Layer 6 of a small transformer language model trained on English Wikipedia (16 layers, counted from 0, width 128).
A neuron adds its activation times its output weights to the MLP's output. To switch it off is to set its activation to zero at one token and run the rest of the model.

Output weights of the MLP neurons that the questions are about. A number n stands for n times 0.0017.
n31: -115 101 254 -327 -108 -189 188 15 125 166 -165 -292 107 160 -69 146 89 202 -78 199 36 -72 14 -114 24 93 49 74 145 -4 -65 153 114 12 83 67 -213 -53 -53 -42 -31 126 123 25 -158 109 57 -134 4 181 -87 96 98 36 24 -211 301 -112 -81 99 4 -64 -316 -199 -45 -26 -255 79 151 -32 168 -18 93 -195 126 -77 -28 -35 -151 -96 255 62 11 -124 12 86 130 -35 66 -279 91 87 115 -19 -147 -47 114 41 -140 31 -40 -324 29 -132 -14 34 -14 252 -40 -23 -126 30 26 23 68 -145 -15 0 169 -72 148 110 132 75 44 4 4 -11
n41: -100 60 331 -144 166 -247 183 29 -128 221 46 -42 70 -110 101 -272 -80 -58 126 19 343 256 165 4 85 -33 165 -35 -111 156 170 0 84 20 -52 -250 120 119 208 50 -229 143 72 49 -13 12 128 82 -79 -103 -28 144 -199 40 74 -92 -33 148 -95 119 12 -166 118 -65 -68 68 -146 188 19 12 212 -29 -184 -182 -140 187 -35 38 -85 -226 -222 -77 -90 -97 -97 94 -45 -10 -111 -195 -68 -4 -122 -118 -146 -11 151 -7 -176 -115 110 -42 -246 84 4 -4 14 64 47 73 -77 -158 -37 50 -43 109 138 -172 -120 -53 97 11 24 41 -238 109 -12 11
n64: 0 -37 -160 0 -76 299 231 30 -44 -99 187 47 3 -167 -177 29 -41 154 149 -55 -32 -73 45 57 72 -43 -85 -28 139 -172 10 68 -23 -217 70 -14 127 -125 -120 55 3 -147 -95 211 -152 -208 0 224 -10 188 123 -73 -14 94 -297 -149 -91 97 3 91 -228 -78 -237 -39 -107 37 210 222 -37 4 34 -74 89 -14 -207 -46 94 133 -210 -60 25 -58 55 87 -52 84 140 -103 22 -171 146 101 27 89 -11 -3 135 7 30 20 -49 -123 -55 -39 61 47 28 -142 -135 -79 43 0 -70 41 -71 -7 107 68 -40 -85 83 -9 -156 -30 -149 -142 -125 179
n78: -149 0 143 -66 160 89 -180 -103 51 -15 -81 18 187 48 87 -27 -41 -31 -211 291 -156 247 -121 -119 4 -100 -61 34 -224 68 58 -39 -257 241 -40 211 -67 -20 -47 -210 117 121 70 71 -143 -175 44 42 -7 -192 83 -7 38 -179 102 -65 -130 -69 67 -101 -45 33 149 -139 -102 109 -180 14 -80 171 -26 -177 -41 95 113 311 -109 162 -82 -3 103 96 -10 32 -71 -15 -32 -44 -20 33 -29 -80 -252 15 -163 -69 -242 68 -25 -217 -257 244 -10 -109 -83 50 -121 -19 174 -88 51 128 57 160 -171 -150 67 42 68 40 28 -27 -244 82 0 78 -32 21
n94: -3 -57 52 -163 -90 3 -274 -168 145 230 113 -95 174 -44 10 147 -89 -58 -67 -174 -64 236 -213 -155 -91 53 -63 -7 139 -90 108 22 -135 -123 -27 -110 -66 -41 257 34 -239 10 -178 -54 200 153 147 -42 42 7 28 -103 -56 -112 231 -73 -49 32 43 41 -39 61 -73 178 138 314 -23 162 -10 174 -58 -107 14 -96 146 102 -91 55 -126 67 -146 7 6 -171 73 45 -116 12 59 -80 78 -34 44 -65 -28 19 -68 23 -46 -48 26 69 87 43 94 -107 -44 125 -19 144 22 -106 -110 -163 57 -312 3 130 -77 0 0 89 -53 97 -50 115 196 92
n109: 223 -83 -101 -102 -204 38 106 -31 45 26 159 -123 72 -204 -67 87 -36 -13 97 83 -48 -89 13 141 -169 -69 78 76 24 304 -7 258 -44 55 49 -280 -75 0 -4 39 56 147 -284 -43 8 231 -218 98 50 -100 -227 185 -181 -4 -233 -95 -88 -90 122 -7 109 -4 -15 44 -108 17 -28 -80 168 -158 194 24 -179 7 0 112 171 -57 -9 -26 -63 100 -141 -125 25 -54 -47 162 118 -57 -113 -38 -134 -167 4 -90 -12 27 -44 -46 -3 57 -91 14 17 59 136 -141 23 75 173 -288 -101 126 0 -11 0 26 -139 109 -77 -39 133 38 284 -40 -146 176
n122: 21 21 -246 39 -4 70 255 -63 -180 113 -44 90 74 -7 -148 -4 143 41 181 115 -143 -65 -62 -162 66 -244 195 167 39 46 173 42 80 22 -186 -34 -140 113 -106 -37 123 -62 40 104 -121 189 -44 -120 -65 66 53 -116 26 -177 30 -55 192 -162 7 -177 -105 108 -55 52 -157 83 11 -172 -230 34 40 -69 114 -193 -138 67 127 -110 139 41 19 -143 14 100 -122 257 214 150 -43 108 -72 -72 123 -66 185 96 80 7 140 4 -18 44 211 178 0 114 -13 -23 69 241 108 25 36 15 136 19 7 184 93 250 -110 -44 -99 -32 -155 -156 83 -293
n127: -252 -94 -41 -158 -28 131 68 -143 146 75 156 143 -281 200 34 -108 8 19 97 -73 -33 -41 -4 11 47 -171 -33 163 -217 -156 36 -29 65 -78 47 198 8 22 129 -132 7 308 -240 215 -248 -171 86 66 -8 -68 -4 -213 94 -127 -316 61 230 57 69 -33 -119 -182 197 34 151 51 -35 0 -103 66 28 -220 -331 79 52 -139 -53 -40 -126 -26 21 48 189 12 41 -20 -12 -33 -142 -151 -298 43 -32 -257 -120 34 233 -128 -185 -32 -69 -181 -231 -31 -8 -172 -125 -209 11 44 -362 23 -51 110 33 -106 23 114 82 -28 -26 26 0 152 150 -37 -182 80
n133: 56 64 67 88 44 35 -94 -77 132 -49 -25 -147 150 -208 -161 -169 0 41 -39 -107 -79 -186 14 74 173 130 10 85 -28 74 57 4 90 253 110 141 56 -93 70 62 189 -10 76 7 -178 -118 152 294 99 -62 -82 4 133 88 215 90 -7 92 -104 250 93 -82 186 141 -127 93 -25 261 36 -38 40 0 22 -60 -122 -111 279 -145 24 34 -106 -219 164 -288 -44 -15 -122 -26 -43 -52 -29 -36 69 134 -23 82 60 309 -56 98 -56 -102 110 31 21 32 83 -57 -45 -127 100 28 -32 -92 -188 -89 -90 427 -60 -61 133 81 -196 -42 34 -144 27 17
n142: -7 -110 -269 29 -132 -63 -22 -63 -11 11 -47 -125 49 84 -48 -195 152 78 -109 -232 -97 -44 51 -107 -138 -200 -17 -48 -70 53 -7 -133 187 82 124 102 42 -93 140 -29 -102 -61 22 -120 -170 206 -3 -19 208 -102 0 115 151 138 -326 -51 121 -109 -21 -100 197 29 54 -27 19 -278 35 28 132 56 -14 21 66 -4 -97 45 -89 152 -57 17 -143 -44 3 50 -74 -207 207 10 -62 42 -22 103 -126 -250 -161 79 -214 -154 35 -72 184 127 -14 -52 -184 -35 -93 -11 209 116 -184 185 -25 -55 -247 252 -31 -220 -114 -58 -82 -134 165 -102 -109 92 70 207
n149: 4 163 -42 -10 145 -146 -15 -22 97 -66 -174 -30 -69 -297 -268 195 148 174 117 61 -152 18 121 7 -209 88 -52 27 128 -118 34 -151 254 -31 207 61 108 -290 121 -42 27 18 174 -31 -199 -134 46 78 -188 95 93 -40 -19 -56 -170 205 62 -157 -87 7 -47 -90 -218 -71 -122 224 -144 -11 -93 129 146 204 -4 -43 124 36 39 -83 218 105 -196 -148 75 26 108 -143 111 52 37 98 -19 -227 158 -117 0 0 0 146 -25 -4 138 125 100 54 -200 -137 7 -111 -225 106 4 153 -114 46 200 178 155 -151 -107 64 -132 -14 -8 95 -149 0 8 -79
n176: 113 202 -162 182 -170 -86 -38 242 78 25 48 75 -172 -121 81 -262 -145 -91 43 -70 28 119 -172 -70 -285 0 -22 77 -20 -67 17 123 10 -25 108 18 -3 -47 280 -41 9 110 7 38 -221 87 22 -35 107 69 14 73 74 -91 254 -89 125 78 -152 -3 92 -14 -7 -52 210 95 30 -119 224 -75 -55 -10 7 -36 -48 142 -95 83 -140 -51 75 -3 -221 -57 -7 -95 -152 -101 241 90 -157 -51 -48 10 118 -3 -109 -17 66 -121 53 -232 228 -63 -75 84 -28 -216 -39 128 77 -40 77 160 -150 46 95 -76 78 -199 149 -89 79 -90 -7 182 71 -102
n190: 137 -10 45 -100 -82 -140 216 49 -93 -14 125 7 55 116 -3 -83 -14 -3 -111 -86 -31 170 -254 0 -226 -134 276 131 -95 -49 -33 188 -36 -114 33 -9 58 -28 -188 -44 -155 -79 -7 -44 27 7 -100 80 41 -7 -66 166 -52 249 17 -93 29 41 84 -53 80 37 61 96 48 150 333 -163 -90 52 144 -16 -61 14 -114 19 17 101 -9 47 -28 54 -83 222 69 -72 -188 -206 33 -103 -40 110 148 -91 24 3 100 33 19 243 -71 64 -16 -19 -45 241 -62 233 -41 216 -57 -212 16 161 31 52 -29 -71 -96 154 -67 -6 -63 115 88 55 -91 155
n192: -130 189 -52 -64 -184 72 -347 99 -43 155 -4 35 15 -146 -67 -112 131 -71 -50 -20 -82 37 -4 -33 -164 -302 -160 -52 -61 119 47 21 -129 206 193 106 23 25 63 -194 -98 30 -55 11 68 -120 -59 -89 -93 -63 187 -115 -93 -17 32 74 -30 26 45 -98 166 4 -55 105 -195 -55 -23 -140 -246 61 -184 -333 -215 111 102 -121 117 -150 352 -66 -66 76 123 -143 -80 -206 487 -40 136 28 -55 -39 -173 -130 -106 -7 -22 -99 125 -75 -38 187 -258 30 183 15 181 -58 138 79 -243 202 -104 -100 8 121 83 -21 -43 59 45 282 131 207 -123 141 47 158
n233: -226 155 77 -67 -68 134 91 -42 74 -155 28 35 -19 -190 -131 -10 24 -130 -54 20 290 -11 -97 -77 -235 54 -135 44 -27 19 59 79 -159 41 295 -5 57 -33 38 119 24 74 -79 121 -140 -382 -151 130 -171 -107 -41 -119 214 -67 89 0 -197 67 64 -378 102 4 -21 -179 -78 -98 -201 156 -23 119 153 -19 28 37 204 91 -4 -119 57 -242 271 68 97 39 -32 129 -430 -11 -98 -46 43 -129 -24 -63 74 101 100 -203 57 -266 114 211 -19 -155 -56 -101 -33 -66 -138 -119 -147 4 -213 12 70 170 109 -71 287 59 -63 -37 21 108 267 24 13 38
n254: 0 -108 -80 -223 80 -42 20 76 101 0 -256 0 83 -120 -67 218 -99 -108 50 28 69 -213 141 80 125 -27 217 221 -107 88 148 -162 144 125 -31 -74 30 40 -63 -205 132 -52 122 -29 257 -88 172 -206 -30 -190 -69 -42 201 4 -97 -151 121 -89 -79 -43 -4 101 118 227 -120 93 -23 -47 -16 -82 -70 -78 -111 -151 317 102 174 39 -41 143 -12 -12 -11 8 -48 -121 197 40 -68 -152 90 -82 -63 -16 200 48 130 31 -133 83 166 28 7 -68 -260 85 -61 173 -60 8 0 99 27 64 -131 -185 -248 435 236 -188 -119 77 -262 268 -90 0 200 105

Each question names a token from some text and the token that comes next. It shows the activations a of the neurons there, in the order above. A number n stands for n times 0.0057.

Then comes g, the gradient of the next token's log-probability with respect to the MLP's output, scaled to length 1. A neuron's effect is roughly proportional to its activation times (output weights . g). A number n stands for n times 0.00069.

"is", then " work"
a: 5 98 -23 17 -43 -12 54 4 10 -33 59 0 -34 -45 -51 33
g: 95 -14 -31 -263 -115 -168 6 -48 -65 -17 -306 -170 -186 43 -103 -40 -20 -9 39 -8 94 -145 44 105 10 18 64 115 -55 341 36 108 117 126 50 53 -149 13 -138 16 79 13 -85 -188 -66 -76 -6 -27 -132 35 54 177 36 -47 -206 22 -98 -158 -200 -78 -91 8 32 136 36 55 -19 -156 264 37 256 -108 445 181 -216 -35 -359 -32 35 34 -27 -397 12 -59 15 76 -66 46 -128 -10 -191 10 90 219 -36 41 -103 -79 -145 -80 197 38 123 11 82 28 -82 -2 -263 -173 -136 -15 159 52 8 -75 114 99 38 -42 220 -110 22 72 -103 120 -1 62
Which neuron, switched off, lowers the next token's probability most? n192

"land", then " name"
a: 17 2 -1 68 10 27 22 -152 0 51 24 0 104 62 64 -2
g: 150 -68 -135 231 -57 -14 -17 17 -87 76 -196 63 175 19 -185 87 91 -19 -238 15 11 -296 163 68 -56 -153 -130 -45 25 160 24 65 409 -9 -228 -47 -11 -14 167 -156 25 -162 -69 242 94 -85 -40 -67 -24 -195 -96 -130 172 -128 300 163 -13 56 6 -45 -60 192 -182 47 -122 201 -138 9 -184 12 -9 138 177 121 -242 -95 144 -94 -130 13 113 30 92 -49 84 1 164 329 155 -36 58 121 -105 1 -108 273 -18 -17 -96 -130 -78 -39 133 48 116 89 233 167 22 -20 21 -126 -168 -35 46 67 -129 12 -87 -100 -84 -43 -70 171 -149 -30 40 -75
Which neuron, switched off, raises the next token's probability most? n190

"mer", then " points"
a: 27 -88 0 -16 14 -5 27 28 15 -5 45 -28 -179 -47 -48 -64
g: -30 -234 -153 58 -237 -63 -49 164 -114 140 319 -28 -122 -10 92 -99 55 -54 153 98 94 110 -13 -74 22 164 -31 -316 35 -106 -110 140 -335 326 102 -12 -149 124 -76 33 -127 24 -138 30 230 9 95 -17 56 -51 72 151 97 -82 196 -146 -88 228 -95 -40 45 -11 255 -45 -51 273 117 -40 -166 -57 217 -43 -23 5 -86 189 -96 -15 -85 84 57 -76 162 -74 46 94 81 -281 -112 24 112 40 -105 -143 -99 195 183 150 -113 -51 -105 -113 72 -65 201 193 19 68 161 -46 -101 -74 61 -55 2 17 294 93 95 7 20 88 56 193 -27 -33 -91 131
Which neuron, switched off, raises the next token's probability most? n190

"ard", then " F"
a: 63 15 -14 239 30 59 12 0 -16 17 -28 21 2 -4 -33 -11
g: -305 76 -81 -135 23 -80 238 -140 232 -260 96 -45 -85 -14 -96 -39 -77 -149 47 228 22 -97 -42 38 94 -7 199 -144 64 121 -84 79 56 -75 -79 -2 -92 61 -181 -177 -59 107 141 -134 108 -158 -139 220 -6 67 98 262 207 308 -27 48 -27 -32 -277 136 -256 120 -74 113 -52 283 182 -59 -208 -64 -75 281 -53 -140 -60 12 -217 32 138 26 -188 -66 315 1 70 -142 100 -117 75 -8 141 43 -72 -113 2 7 84 54 -63 110 -102 -50 -151 -109 26 18 -183 -43 52 146 -30 -133 -32 -103 -29 -173 -15 -225 -96 97 45 96 28 109 -38 75 -68 -39
Which neuron, switched off, raises the next token's probability most? n78

"iting", then " anti"
a: 7 -23 35 42 -19 56 17 2 -106 -9 17 25 -41 156 -79 -8
g: -159 211 -97 -39 162 -205 6 176 75 -20 81 -84 -3 48 24 -140 161 -105 -168 219 -59 108 -64 -114 -95 -169 -244 100 -56 68 -121 -179 84 24 168 56 221 -25 124 -140 155 7 23 -236 -107 18 268 -137 -45 -87 -207 -237 99 101 -18 93 16 -71 59 -71 34 -25 160 119 58 -8 -67 53 6 -22 -55 -117 -117 -346 -111 -14 -60 -206 39 96 -133 128 -73 102 -104 59 -90 -27 92 173 -94 73 -15 84 46 89 -34 -103 -279 103 25 -35 -164 84 -85 -32 176 160 26 28 -199 59 -9 73 317 -147 100 -182 -178 -85 -188 23 -114 175 -355 71 31 -177
Which neuron, switched off, lowers the next token's probability most? n192

"igned", then " from"
a: -40 7 -137 -4 -67 -37 30 1 9 -17 -1 14 -51 21 32 29
g: -63 -189 -177 111 18 -48 139 33 -76 -181 120 -6 -67 -147 -29 -146 -144 29 77 52 80 91 -144 -151 -104 -130 245 58 42 220 -42 -163 -184 -39 31 -8 74 61 -69 -142 -56 -59 -10 195 -61 8 152 -16 32 -116 -85 -204 58 -291 -115 65 -397 104 30 -62 -174 46 -119 155 44 -23 -98 -144 -78 7 15 -4 -215 166 -54 -161 -86 -82 -114 238 -123 -68 26 126 115 41 -59 -141 -192 13 81 -89 -32 37 -140 138 92 158 -74 69 -199 19 -60 -280 195 -38 85 -80 188 15 63 -40 114 34 -44 -66 -169 209 -408 -95 -27 -237 -221 -110 179 75 37 -10
Which neuron, switched off, lowers the next token's probability most? n31

" in", then " south"
a: -34 27 0 1 0 -42 -11 8 5 4 6 -28 21 289 15 -16
g: -158 -49 -63 47 183 42 -126 -109 123 -143 142 137 -17 -52 190 -54 -67 -11 164 -83 -45 -18 -61 -118 -114 -254 145 -34 154 16 -122 132 45 -258 138 -11 -274 90 -42 -42 12 -69 39 136 157 125 205 128 18 -12 143 83 -201 -168 -6 -88 -135 -52 -19 9 31 -32 188 219 280 -64 -93 104 -32 171 98 -258 -81 182 76 -186 101 62 -133 240 58 82 44 408 69 150 49 58 -236 43 111 136 -58 -127 -217 183 207 -176 62 122 113 -31 -98 -9 26 65 28 -285 -34 109 -105 -30 -180 -25 -76 86 -25 118 -29 -64 -186 -29 -38 -41 -95 -99 175 -60
Which neuron, switched off, lowers the next token's probability most? n192

"aster", then "'s"
a: 162 -16 -35 8 46 -33 11 15 -5 38 -20 -6 -6 18 -12 -2
g: 54 166 -7 -322 -238 -88 130 -210 1 31 6 -100 -78 -128 -53 -29 60 85 -129 -22 -163 117 214 -40 -143 -286 9 5 132 -23 -9 216 169 87 -194 -54 188 35 32 -49 49 177 -125 -67 -194 115 -217 60 -205 21 -21 114 -28 63 -41 107 -92 -25 -105 -289 -59 -28 -94 51 -78 -144 -77 -91 267 -20 100 -154 96 181 -259 -7 39 -1 -184 18 -103 148 -135 173 -201 66 -37 11 -90 -178 -31 -72 -156 -7 -91 -272 24 -21 -91 -39 -20 -37 63 12 23 -18 -3 112 264 -110 150 -123 -9 -203 -105 48 65 2 293 -407 -61 8 -54 1 127 -10 31 42
Which neuron, switched off, lowers the next token's probability most? n31

"ib", then "ot"
a: 0 65 -194 90 -75 -50 -25 20 1 28 -2 8 26 13 -36 171
g: -37 -12 226 -199 74 -120 -78 113 41 -66 103 86 -39 -73 -83 27 31 51 -78 -115 -71 203 -96 182 146 -19 -175 -190 -131 -89 -401 -74 -63 -142 69 207 54 9 48 25 96 134 -50 -111 -8 72 178 -110 -57 60 11 35 190 -210 -2 -32 12 -188 -126 -21 115 119 -32 106 31 -10 132 -174 123 -218 304 77 -178 148 -31 187 -78 -126 184 -24 -41 78 -116 -126 113 186 103 123 122 14 -88 87 52 -29 -89 -81 106 -49 111 22 -189 63 285 -45 422 -35 38 66 -52 -9 -96 26 -58 124 -24 -5 -273 -252 -81 163 100 -68 -26 124 -57 -316 -75 -6
Which neuron, switched off, lowers the next token's probability most? n64

"ors", then " in"
a: -44 -345 -42 -61 60 -2 78 -44 6 44 19 -42 105 37 -14 3
g: -29 22 64 -211 -4 -43 -23 -119 86 66 189 0 -160 114 27 -86 -37 -158 154 127 -146 113 -106 57 -83 -13 404 -41 -211 -109 -92 -34 -141 65 -19 122 -33 123 -77 -15 -68 127 19 -54 -212 -292 35 71 -62 74 199 342 -59 111 -63 223 -3 37 -98 91 240 261 141 -222 -101 -101 264 -225 10 14 38 67 61 -62 -220 26 -152 -10 -139 39 -24 -78 -161 58 110 -176 -28 24 90 -90 -68 90 74 -31 -27 168 73 178 -48 77 278 -138 -21 -88 28 173 287 -36 86 124 -42 22 -7 4 -232 -7 118 -120 -107 -149 84 48 215 -24 79 77 177 -136
Which neuron, switched off, lowers the next token's probability most? n190

" he", then " had"
a: 28 -9 10 13 83 16 -56 43 40 2 282 28 -43 10 -45 -26
g: -62 -16 95 100 34 115 99 101 51 -84 122 -109 186 157 126 137 -116 117 257 -237 -119 30 -65 109 -70 22 -14 -139 48 -55 153 22 -20 -27 -103 -64 50 -160 110 -13 151 -24 -99 76 -96 -37 49 -92 -77 -2 312 356 -77 -185 123 -66 36 71 -92 -288 -18 -49 -13 -36 -125 156 -132 62 270 -134 155 67 -1 34 -127 -285 49 -132 -33 -154 -154 85 185 -75 99 -223 110 8 -68 66 -84 -34 -187 51 -63 -17 -108 26 236 51 395 -24 -195 180 131 -121 36 -35 -57 32 -110 43 111 -101 -138 -142 74 118 -181 -108 -88 142 -132 227 -172 80 -121 144
Which neuron, switched off, lowers the next token's probability most? n149

"art", then " histor"
a: 6 -33 250 0 -18 -56 -10 35 39 22 40 -65 -45 21 -44 -90
g: -11 396 163 -29 15 34 -60 -239 146 -1 -129 -123 26 131 33 -30 96 52 -210 12 -89 13 -99 103 -177 34 -117 -89 -69 -152 131 28 145 -130 133 -67 80 23 97 118 56 153 141 -85 -27 -205 225 -215 -16 98 65 -223 185 54 -248 -79 -12 168 16 180 35 -17 100 -35 -35 85 1 276 -55 -130 174 252 85 -39 -112 34 -145 -25 130 179 173 -32 -73 143 12 -136 126 135 -100 23 -154 -71 118 83 -46 102 -165 -146 -129 132 62 42 117 -93 -68 117 -271 -23 91 -62 -80 86 140 136 191 -98 -64 -3 -113 -111 -57 -42 -51 -396 -206 -34 5 220
Which neuron, switched off, lowers the next token's probability most? n109

"ra", then "ig"
a: -1 -14 -18 2 -38 7 44 -145 48 5 -30 35 27 -5 10 -9
g: -27 -40 -97 -334 -59 9 63 116 129 33 -89 -168 132 10 225 96 107 31 -84 -18 18 -13 250 -228 -56 -88 119 58 -43 -137 86 -141 -211 -73 151 -19 89 -52 -5 -301 69 136 25 140 118 71 -175 -9 147 116 112 94 68 -155 98 -9 38 64 -90 7 285 -22 -207 27 26 -123 122 77 25 -192 119 132 61 -27 103 -65 -76 241 67 74 177 108 117 0 -145 80 -100 -70 -130 7 -88 -10 53 -57 -132 -142 -196 -226 14 -123 -21 159 -157 -17 -83 -30 -29 -82 136 282 -191 240 231 35 219 17 -33 -217 -2 -13 158 -203 245 246 -41 -194 -53 68
Which neuron, switched off, raises the next token's probability most? n133

" and", then " also"
a: -4 -25 23 104 1 -156 -15 -84 7 -28 49 1 -5 8 12 2
g: -46 -34 -226 34 -63 -171 269 25 -40 -159 -41 -1 92 -72 -154 90 -7 255 -73 -28 -90 85 -148 145 -103 -39 42 11 -89 34 -58 91 102 -130 -25 15 35 -66 -41 -213 23 -13 -132 -32 -144 -192 -46 -49 -110 79 -192 -252 -6 -134 -64 68 -127 -115 182 -150 157 -13 114 -38 266 4 97 -67 51 -15 -265 109 174 -39 113 142 -333 -188 -144 -290 -63 116 188 43 -140 -81 -65 26 106 68 50 -197 -59 80 15 3 126 22 33 218 -35 -82 43 -50 -264 118 -347 196 -104 106 126 75 -9 -234 169 -5 193 -12 -42 -249 -80 111 37 -37 -167 -29 -13 -180
Which neuron, switched off, lowers the next token's probability most? n109

"ock", then " and"
a: 12 -96 14 -85 -33 9 -23 27 30 -14 17 17 29 64 -14 45
g: -42 -34 -133 39 -333 5 188 -215 -92 -66 38 -181 -116 -126 -215 75 -7 50 291 144 131 -181 135 -14 -40 107 -48 -104 -20 -141 -79 315 -186 -33 -29 -31 -153 -18 154 -80 14 -67 202 111 302 43 -25 -244 29 265 163 -48 -229 55 -64 107 13 94 -32 88 -36 96 -25 55 -73 185 181 123 241 90 189 189 9 166 72 -3 75 15 -22 -16 -54 161 -97 57 -162 33 99 46 102 -311 -179 -151 54 227 -14 92 -128 101 -42 102 -16 35 56 13 -130 -11 -32 -84 -216 -29 -60 -79 -81 32 -246 -118 -58 -134 -86 62 -29 -36 174 -151 -216 24 69 -87
Which neuron, switched off, lowers the next token's probability most? n78

"unk", then "en"
a: -51 -11 -9 -87 -85 -12 75 10 -17 155 2 16 -3 -27 43 43
g: 22 29 73 -150 169 348 41 -99 48 266 -112 45 -36 259 79 49 129 -58 -89 -168 -73 -152 -60 76 -24 -87 20 10 47 -36 -1 -132 -174 35 -10 -119 78 -59 5 -40 -174 -304 90 -12 -169 93 -41 257 90 181 55 -35 -131 -77 -149 126 -195 57 -24 4 -180 84 22 -199 68 -121 132 -157 -55 51 -72 -158 -150 -57 87 14 202 212 -167 -153 -142 -260 183 113 168 -82 -151 196 -58 58 -16 203 94 32 -51 -181 177 190 161 -12 -36 83 -127 -108 -107 15 -110 44 -98 78 118 253 -151 -24 110 -169 156 -268 129 -93 -123 -55 20 -67 -16 -52 -194 112
Which two neurons, each switched off alone, lower its probability most, in order? n142, n31

" and", then " c"
a: -11 -10 41 325 2 -72 -17 -72 -12 25 1 -2 17 2 -21 16
g: -149 326 25 18 -75 4 -245 94 160 -123 -185 -112 45 46 20 -159 89 -177 -26 -26 29 112 109 61 -13 -74 -44 1 51 72 179 -312 -4 57 -72 38 47 -53 -37 -199 99 -171 25 10 64 65 -118 33 -28 85 106 78 369 60 37 -193 112 -206 -18 232 91 -75 -184 315 -145 -39 -186 179 -217 -44 -21 -55 -145 267 125 234 69 -146 13 27 -6 48 -124 19 132 -62 53 -139 166 18 32 27 228 7 206 -101 -166 78 203 38 -12 181 -69 -233 -125 126 129 -31 -19 44 -30 22 -126 -19 41 96 37 -239 -198 38 1 -28 21 28 -149 127 -81 252
Which neuron, switched off, lowers the next token's probability most? n78

" Bay", then ","
a: -6 31 -233 71 -2 -36 -2 50 -2 59 -8 -9 7 18 -11 0
g: 134 2 -148 -125 -205 -54 -234 52 -156 23 -212 -10 -150 -103 -30 -63 -25 -82 19 50 -16 -45 -60 -39 -4 -171 118 -176 64 -8 83 49 -124 -56 -43 -72 79 38 95 -80 66 -28 72 -89 216 36 -178 -227 -34 -103 39 -25 -165 -59 -246 163 -287 112 -33 -197 -96 -4 54 -35 -126 311 -91 -39 -31 441 217 -170 0 157 -93 95 -113 -180 -69 343 -194 -117 86 -13 -100 141 -122 39 -64 -158 -142 109 -112 62 181 57 -266 -28 31 33 -147 -3 26 -2 -68 -111 35 -216 101 17 72 144 250 -91 -113 198 77 41 -24 162 34 -12 151 5 -32 -97 150 135
Which neuron, switched off, lowers the next token's probability most? n64

"ant", then "in"
a: -5 -3 2 -24 59 1 5 -75 -23 54 27 -8 9 3 -82 -90
g: 173 68 -64 -207 -174 3 193 -139 46 37 173 64 36 198 10 -108 139 104 32 -21 -51 -39 -369 46 55 -135 267 24 -161 380 -112 -206 50 111 -46 -57 -155 -16 0 -141 92 39 65 -169 122 84 -29 -18 -53 60 -162 -262 -146 -70 -72 51 -17 -20 47 161 -71 -135 -77 -54 -13 -139 32 247 69 -106 125 43 -73 31 209 -324 -10 172 22 20 275 29 199 -199 4 -26 12 96 -188 177 -127 192 5 -259 -166 -26 6 -135 123 70 -68 121 -5 73 4 30 125 96 44 183 129 -40 7 -146 127 190 -60 -113 104 -34 119 -153 201 -91 59 14 -93 14
Which two neurons, each switched off alone, lower its probability most, in order? n254, n142

" tr", then "as"
a: 54 -6 -7 -2 -27 -46 -40 -30 3 -25 53 5 5 -3 18 -16
g: 121 16 90 -20 8 34 -77 32 -37 -48 -26 156 110 -85 36 195 -60 57 66 -55 151 72 -114 53 -42 44 21 114 -46 -21 -116 103 -8 167 -5 139 -31 46 212 60 -158 -50 65 270 -70 -110 -5 -35 17 -68 12 55 -195 -89 -153 -47 91 -200 185 65 105 105 155 25 -163 4 -36 75 186 130 64 158 -246 215 92 147 -119 104 28 173 -119 257 -220 107 89 174 122 -102 104 29 -180 -188 -8 -47 4 -378 126 -102 -239 27 -40 51 11 -84 164 44 -129 -148 -309 9 -152 10 53 -30 -272 -27 258 -367 -33 16 21 -97 -105 -183 230 134 -128 76
Which neuron, switched off, raises the next token's probability most? n109

" also", then " Bh"
a: -45 -17 -15 -192 -130 35 -3 27 -1 -61 -16 -5 124 43 -4 311
g: -129 -46 41 140 75 -255 -126 97 51 -179 56 -22 33 97 31 -205 164 15 -11 279 74 -154 -79 21 122 7 50 -98 -92 -171 -211 -171 -49 -42 134 -68 -24 48 34 98 -194 -193 291 100 17 155 -234 199 255 50 -59 14 -18 246 -143 -40 -122 -105 79 122 -155 -44 -33 -5 50 -132 144 -142 84 -214 -9 195 -33 -225 -106 67 169 -35 -59 -12 -41 56 41 114 -60 -37 88 -51 96 89 133 267 -292 75 132 -270 -65 -207 28 22 43 8 -158 20 105 86 -175 -53 57 212 49 170 148 12 -61 -239 86 31 -221 247 1 11 101 -102 38 -169 -54 -8
Which neuron, switched off, lowers the next token's probability most? n94

" their", then " Work"
a: 21 -1 -3 2 -2 -14 -3 2 9 49 -3 3 5 40 36 21
g: 164 82 21 -114 -291 28 -82 82 225 -99 276 78 -87 -56 -122 44 48 105 -203 -122 19 -69 27 -78 -233 13 -137 7 -283 -123 7 -45 36 25 67 170 -176 60 -25 -85 123 -83 108 126 -85 -217 -270 -32 -7 2 -23 86 262 31 53 98 32 64 145 -9 -228 -16 -224 -51 -157 234 -87 -69 -117 170 -132 -103 -156 165 -6 -257 -89 15 59 34 -99 -94 109 -126 15 -169 78 -113 147 -95 174 -137 -84 103 253 -67 -79 -3 -168 -184 23 95 16 -49 -221 7 -103 -174 -135 -178 145 196 -131 48 -72 -113 -1 306 -10 31 -107 -177 59 145 -94 109 -4 -59
Which neuron, switched off, lowers the next token's probability most? n192

"une", then "ian"
a: 66 17 -191 17 27 0 8 11 6 14 -31 10 6 35 -2 7
g: -11 80 72 113 28 55 37 -120 190 -385 -92 19 87 -110 -171 129 -170 10 18 -75 204 -72 101 65 148 -166 -152 0 -240 -196 116 112 -107 6 46 -18 -55 7 18 74 65 -166 -145 37 41 -101 -153 133 31 93 37 -268 -159 -4 33 86 -87 -172 195 -6 -81 34 -142 58 -19 -48 -17 -46 -151 114 -246 33 -97 46 -143 167 -95 -51 -79 135 153 31 -422 171 58 -74 3 7 104 -45 -279 34 -73 52 4 -69 137 45 173 -45 154 -198 -83 22 98 -183 -216 -80 145 -1 69 200 -164 -166 -16 30 162 -153 -203 51 52 144 -114 -78 -236 261 77 57
Which neuron, switched off, raises the next token's probability most? n64